Layer 6 of a small transformer language model trained on English Wikipedia (10 layers, counted from 0, width 128). Numbers have three digits each and are written without spaces.
A neuron adds its activation times its output weights to the MLP's output. To switch it off is to set its activation to zero at one token and run the rest of the model.
A neuron's activation on a vector x is GELU(weights . x), where the dot is the dot product.

Input weights of the MLP neurons that the questions are about. A number n stands for (n - 500) times 0.00069.
n371: 586281611318496548454543472500281363580552351527516727595457743389549457156680606565327488175524757445481496472434669722425597384453565311710528484575508574649523456280525698256637526348657524406586460627489660383449657408527590660438467330243430421592481661366624492493596469516201297711706609363765295500587560516613434373596711377309669524388512255410436411460442441634337650516367
n412: 564346415417540551568465189531420614418571248507441409548397331527741599586176508392700535457697655218568472582379673437342598578633556369532316422585635633267359633304436602512614289602362325515360610550519511447458496473367731414385520589602439415695451823615426474500695683524439530543271456281374349535481632242653382380633358709626423438539512638489625447390523826432554552418584
n497: 753456587500411528571614560546390422423525733367581532457531421490629503497360603564641407677424532448599392441453438380410528521429674621472465314719345534355589608476698636607387477493430622682694342462653320486582554647456550570425731331468489714636352433541630592448710592392469623692225528486411392398427493469480497284350247576325554685293546631298533544577510679450538436349459
n504: 603372571440687518394378343619615602463610397535468356452330524527686531482659550542514199437527645369491571509862477357622703340500325477495514683677430677638816527406481362770710479468316409518584468210526544585289592592866449308451561536679775378377487749306381362928692687443456674509391287428437274311709336294272522300450746477400368505348541259500686611537438576205614370853392
n505: 496805387579604574436365252449431437437500297463547504608424271450452622425804796484606232504469504407246496414477335468577469559610425546571441175550793390524541449392456420719626602598327671362452610744481470435419661484291472500416625357559476434710429484612582600486484595480443572527655476450393606186298333648580470923535576612589439512347261545592507375665375565432407468543638
n613: 266597604521688784710389601835496508571580439564563462560439732521338431196196772504437521396376645351423509483407710348442635554598448682627462663600524447348500634451448488373602399400092583414599403504540373545430536626712530605349362426445807376350311643459437413616676280491537378238421534475557512525703434375512500604400467417500439504324702404377393889681740636520429203458685
n671: 424462532585676593538496740615578665416673573513642330837582400535416500445550639284633526023487595395419491447338600771426669730714669439705558319487627474264467509604814607348366414465145561461428562500332441327396479549616239500384495382203532273438453673291540500422513539518779332711360563366362385522535439359767483447324707653601454637225336344483550727575582682725368325726556
n716: 358611295636604532482372379727380505560588482557855406681486247413496889420614500708481195528537491381316639662706669514203318430509318303261500546592384469304303417331553401518391664704551615214348654450636117459682425458699580630387304198505653422648108565409658767320509495519441523763311697605726334537486615768410455297505486486514744514444570593659417451174401632585408575597477
n739: 551367476622370399588447714561766595692422302430419551522635645680478457448535576572419553603597730507595528433438553751503490490438448507510405696710387497320621500394469680596576572406547540616503439567590298454480551480303394544553514327382510294574532385503510490244493526576346598369537493656740542317477503493648510383685441420251451648551361320451649542412543536532614644527464
n762: 528793733396556583618578316456338528591599454624532484413608598746597601591228258625484721559257399414565598646599741468496277468339553457444619563496382435504590109527492519586473537472381394698476393441489485419418542552508572627600480504373226508709477349278405694379334492370392315409335412438357213631535543528635669563642496664578467831520591591469418366285412562732645283508403
n790: 718508694522657303409559388449532574543393328492375352565538438610577559455526665321379622538211745381105682547591681392525440620687398623699156410674352434535508675365491463475625512637457198651540267551712679395521570792425653376471376686539323525483805310610461557647646596646766337526726378584078450466368572376617325483329357568540527419517349574299338292466617572512381487517466

Output weights of the MLP neurons that the questions are about. A number n stands for (n - 500) times 0.00024.
n371: 344746542489732600454453242546686450673535618578500585523338424679739468556485375496456565436348460606373365336462526500372728500249362358426629327592697553195529280381602250717639625592672718252594419481454531597391619335639511525384428478441511366598589437541439614662338784572533504300444413625424695444507443604439459554409529620454489571544518515709411615336477478412489260496531
n412: 687470332425685586726432369475532428550297554388563585496635555474480325631674422497529477500551194497445470664275623477367577437381370715494451294503456658433794376521451545579324625464378361469547333432543510442445620479613453599450658470543436704650315578581666446412341416391490639326605433635556504446625514740409476461413617433443569496338457187554451612386670464435635520443428
n497: 524646458339306563379417454454399500564513401780449246475479447233363530750370302595529420323569308486360409351475466423506470368570386497552430619517572490603724533604565288443434433281463634559285530435428548583585431528518382523414354668478453685649556644678450391552463529480581287383486524458564468397572630593472403557598598453783716460339601470725562469514418781457444647409609
n504: 402466460272536739509345754455650287546557276968224759392644518422573398681589638479449542566262496522472481400778383492435257445328492620438341560681478553313563641565488391508601491450567435623644330877509415504653539410193398882441617627358658646590661504616635134289563344479657458529517449730603303667340478291451382540624645440554618342539773445629396600521577340566302405422276
n505: 379398401612483542528567702425420619506620378451343500510694327286444596603463358530486600631497458514582563533541423399453572592497422595402625540500189611298466583470589423577568408265655361645568413360642516755481363397657549574395436497433510733500605557348545480262319538629624355513872513544462596500396541461442517469469487641351648450490451389388564563520611228541524600405444
n613: 766492366394521344614467626298405621577493551438612712430303456578402508652444473550563427643437100632576679551219776585687483500443573640534390395434464362553650617389421468252560504594386457544246500559209621274496559451470789576496720296604457652382611634586427594406534641515442405392693527608411866463463488667549504667649527384406472500465307542629286264581586672523540606243467
n671: 265592542341351512256607316425398402591512444586233427513377231573460631465251436460300693504334361608587698418926537691352469580504564616411668617411488369529445306529616533485586596535579468578587522581538565390535533714387615233593735456637816576595646293633483431334780485433452476469524400392609617668730724320145307420475396596665414309605384552387473342592331421345521488346607
n716: 252225601700556666496762450664410453659697301621408679568402363473561702535379451556413647657859704400728287401400381460355531396369464540663591654464689632420275559521457191473550408691413309608552598602428538619488644462509600520568453468491609378469313618549398703835433573528532452628753380467517441423631287575357566178625178632521475526451199580565363668584432548395334431470646
n739: 572300311459365740452416399459173710345581658494530491647462322509533484290541552446602560432619446463398659555634365290583530383432581575477453543442555465664572430491596441591391550544571714575518417635395640580570367661651488426426444557396542569488487534509519521436598370372611512477524509419686484405480747583535574484466394413628571549494470473533488531542241533342618399494416
n762: 340298450546450270616437520447558364420447478590434374763635545416415369460697511361623341372678743424404595530534355460407596620781605544292708518356563539531396656366765534459605534351500541304467686545635566549429593657293744381477400591394566644399532448474681408461597398514653676570348701492523650319272511611397436635227676394295530413563569595548585712551558449383462522277469
n790: 540490749353546437348417496430332405583661656554349452656436576490412672343301426433489404479418407646504368582455404473519224564510443560409530510382452341556466467452633541601362706669454728497503225480564229641614524475474684441579691597518594368445415387344511524428477348606407523400589607378507637667619545648640555617688513433361334675507513804564415643352550537614372456424496

Each question names a token from some text and the token that comes next. It shows the vector x that enters the MLP there. A number n stands for (n - 500) times 0.0086.

Then comes g, the gradient of the next token's log-probability with respect to the MLP's output, scaled to length 1. A neuron's effect is roughly proportional to its activation times (output weights . g). A number n stands for (n - 500) times 0.0007.

" introduced", then " into"
x: 572525386693656571369600548656700359590519628702459696491529325545307483601382618651413155403548466416508525553548325513428660452310747261549444598418598431382574646589386627581506437499455169532659488512338682428473302456640305444608605470455531642410504444477729479632635504483522461594791591530660418191516355371389586426468898582555421401456450411698269339193623386524460437425517
g: 740586560491436622659408498445668611570426407448277651622546415703451608546600529455500366662419186318276499523571530580395551546723507400319668605429696603549595419488504231582479540569359574570531282408415571569374555364488308670422401476378276566692471581411392532784354434649530333506445400623236522581603678481800427773303462550303327457590602500754531282425486548448334454615428
Switching off which neuron hurts the next token most? n371

" m", then "ental"
x: 330649553423569488515463589652550377577459653650631562425525434464523347493261619671350371373721455577687480549344453674491546489190782582383443528278573455494271540506520695386417401777537353441566590376288498676586526491625514318510627511582572545311590531637712458551509288530549577277681368716561807309479322384418452485549722630536463485205428672688214353468417523629480390358357
g: 420516470242619734408525340434497576209373499372550487676242482714277529666655588594520247393374318346510447434376601542576414695437529592509542478582436669436560908536596403476518514370502579506466529559175424572665443377518352627470579475543446443526235347386470594642682230467393488669734550543502582439558568620315545666528596382619700632772449623621412597502355357525341407452552
Switching off which neuron hurts the next token most? n613

"is", then "."
x: 472444386570542485552554443696621460481548677732391490393351463383400453341439582810423434706342513512492500394658496262420746440214755542696462469363565529534478722707429604433230464424345408390510501623354508393584236639720353409727728324413605687616553456563690465479489472524754566631488441554497788457462320447242533426494744632327410509370437311700525262474496425619564222443466
g: 371451632517450502539558558535587334482380622674378703700508629368712436562580610597453332584210559846350560469565403321564459180325577758509617439486465418685472421442197529444649448466595600261630577415688429443451415682561651508467271540472471414406556322677402558390296403514536375388561618727542599362409478554430407584612622404440424671499672699665362359218482299592479456634600
Switching off which neuron hurts the next token most? n504

",", then " 0"
x: 512731373664643644464278451553534285442446666695336556354555365489361686612314443508494591431551539567542584587603275416491650543345849457431469343400401432465522427568542759224299498464614232453443431485348623493450602619468292435347487422485628744663371385703388424381579502505708399511551374574543627313507371383542674466426648582466691495424627508691376356569521606747834406250626
g: 431580486365457753692797625398401414613319541489559493605484399663548497466489369605704684475592403309448269417527551424590322526634713209712479545457234375573620489681486512623729416572257494644606582703573235417248455639350544663468330506579519519483490668441487474602515672578677456321424281557392422643615318547450563383585351663408390419796268450365444523424579426467382508456470
Which neuron, switched off, raises the next token's probability most? n762

",", then " such"
x: 436628445455555658450404505568483253575471615780288515446540344423411610622278599588323326465666449433509550352527367497353756728167817325520412445335594447464342578534601773373403495577477331546511504511286539523574550630524390404541665459469605856523543559514684408439625558497634537534702491644370655333453403395473632366394705609502581578333466340662401286427464504787536482338320
g: 555405653441475443468416463576533483563638587544529440473277626536358490391489790470380703339427444597535569470578493643639414463613418313698585436643392342415540591433641580606489381485592696462448476614482363406588410449479587306388697581418694388581732292489760362603281314577360620640688578468506603524555584323397689397536603412279418679217784621506228326411390503600300363731241
Switching off which neuron hurts the next token most? n671

" direct", then "ly"
x: 711431527412492438500577548582827160559498679719271522506316246399375440527425654686532175482600437574434479606606410540488539707358619515542383535507633399276486644585516501609463545745548267572512567443282565387544404461641468299624398606515481655305479482746708531627477607489447559409701505552589692338486298472321601380269840639452357614563383581546411347230331355654552422555381
g: 755441589485353470470411486206748522418682579707448175548695342638669519447394566590647631357529441671873306428772569448514442420213397381401576564614515392539489569266361453533531617489708555389618589516457562419510611287493445438629395812413393348487540524511457338768472543550484572538366598562430371598575622581384539446450563433411477274618261405650411503505700541400385492470306
Switching off which neuron hurts the next token most? n504

" and", then " del"
x: 429638484668578567537547466577478283593395691677304583432410366542386554663290517455480322475605479537548533395372462493319596656274701293459426533455635380420360658626528692395407484671475257515492341661227375425516359526592448502504486635332458865306586538632669361522686556629647619448642602663434626267444337435495637431565628543674481468304522396916412375435478604684538263323379
g: 419317615126560443532394426417437576586606594723502378499375519531423700390301688674507763436286595624499422507517461294447436595508385657423439709297432557457372568569367510441420505459553599493563487145695482558448342732685421248516371448631506639395613280506396598553588382606537325692535274528755380557745464496410439675228662625547510569526613523754414633439606536382470440467548
Switching off which neuron hurts the next token most? n671

"-", then "rel"
x: 593414514473657496304593685527443496279499552650361631325355416404593419669430553441326549559434538580466593640444479300462683509429586363535545446315750325555520692627689560348390524752502134433563401563509715545566273584697419374483828561688267394407665378678547383538455500578685528376541634731398638429468390562391379347402591482635427619434406366732290245528570497663622332295450
g: 580309457400470395685400402499341427478611481476255474544489539786484529811609271503377451686711568580435321582375633476571395435657560234604514630438345928518530614346245320355458654552487437718391484389469580524674388533453735600424458572644466494657335507511563456441592565509641573694628547541342414336406458284512535561576142554567435539598552404432469330576552372636403367435732
Which neuron, switched off, raises the next token's probability most? n790

"11", then "14"
x: 694434382685569592370387393601803339472347600784332673339587381674354480461287534461337532479472751621556541683379376464685660374200740407428628489507503256560467476498599679506471409429526422315379610502351762102498464573574388544491536616618497623506428381708340339383605466575462521599776147625501591538608512502380447380433558462487586469669355562762340330458503529458684463376567
g: 262507487445382469571583568598431429443525338342572489684791546565565757381507458407535474610715693548407590608374468684331569650580431407381634416499168461523630460507472408343505691561454560447422423288644459467171857485247624438297630409697643370581316545330604520563485603480373571732601188500423473506431523564536687507412359569391544702540473539375376578682297495359662425502615
Switching off which neuron hurts the next token most? n504

" it", then " is"
x: 477584472690755424335586272365720332570524608914203606401327313376587615363355699506463242535672387570549579406657460427533606615276647538578265568398613542499322512654643571489474628682410388402693542595273657533333379435642418387506646391581294671521671401611502323507607578630783499470607346505379609451483507416479580486370772623445396459536650459692403368440501353428400321444393
g: 708506332660349413508377412431412234428387639657476630129575505522540311473607343288644388489561553457536477308423668396404486612641453471613551673653449479504696588530366554571680556525503531627738492402257616484485563669480587439430479689320309613704403666458484468661392499482518621424571386609474546455506273334558563619831478626441495584379459295598278350684151575472353629439685
Which neuron, switched off, raises the next token's probability most? n790

" |", then " U"
x: 467667578517502444387611492592596222389529624852360549128407320489293343588325590474499392489417530432519365442403524281559560585371794415554469385374512414405468487571527770310370464594512263642509516501326567570290667605569331427505636525553605772461550526523667365304582657433546378643369589606563397276432585544440755438668714499380402573472527698890374458484615591676611478230554
g: 610469579350513513449411430416322383469300509378367532360319482545453531495605326561583558477394502579569405408304550713575564589390526506581369268502625465500531595622568581425530452174540801591508587462506575311729550606618692445457356511411544499386556492781565496607336799693618607719447308589318437287542527276779461418626466371340454236394606419808519553369740340644642377471626
Switching off which neuron hurts the next token most? n497

" of", then " h"
x: 643608497567721540494614680543599230510486608550410741285337366570426326427440476486466411316362473470446683479551582351346655700314700256584472451258754487420341687499479631416504462662436308490451448416315362468545409619707368407589577448502510860285490621579690490393432647535521511468616599694371709386422246507466652356709597511476459484409552346641220303481549583674611505397503
g: 586416290278513648589449368614703730486563358594558584650573482562624605490653312238547430496621383662497437376208474663446420325453434832525341522480434333552450683584337646532519703716539459645509483423142340469494585575343661588431519463463191408355593297418495575650264572507460565412645286529423470403608496473542508624632535421301802458546480482504475305526716539675607509482528
Which neuron, switched off, raises the next token's probability most? n671

"00", then "15"
x: 669481476650541594391352495671689400529334578854316850295546333641450501514301478630393550484495656645516613643421386546596530481204606360334629483522522229559476489515601597557350430518592311362432646576414769237342457489482401481634654578550460564451443273729336389501486512389333479512709180640476517461544437539318563365284591561462521493629401541828353321555600501655784399440629
g: 202607483526413466408660533684494491338533334386626380711800419602486620469489506389340480729578727606516637651376442542348755560550376398423617549306224502538571440529477597289561433499572570575498403195561389396237724561197537424280591540763616418668421618355475634471521575561460460743591297619554478666372563578428626511492290507393400619596497480362387568624336535287529588459535
Which two neurons, each switched off alone, lower its probability most, in order? n762, n504

" det", then "erm"
x: 431472515572659509472722690739634336606544524774134614469322272399322518620275566787263413494533340503591605490627432542308711530307811469454316560292468452343397663573401634483415653675394437425591462421292465524683389397651637482677504482539536357449547552612711438434389413572696340678427552463718485250501420401470645457514666663573381442491560493679297364379337502544443535553445
g: 529453555380500448533644549472490415549581374386413624346492461383414525369545334658534455544596649641579293429461347210711548535491180613575318459632577502418695484620887527691600639409613490654403501415609385711748564726467260565282328625616574429580534599249440330554496567314529435607624318545566506556386413344335437266473257579543414494525610531588555593346427217587708611588590
Switching off which neuron hurts the next token most? n716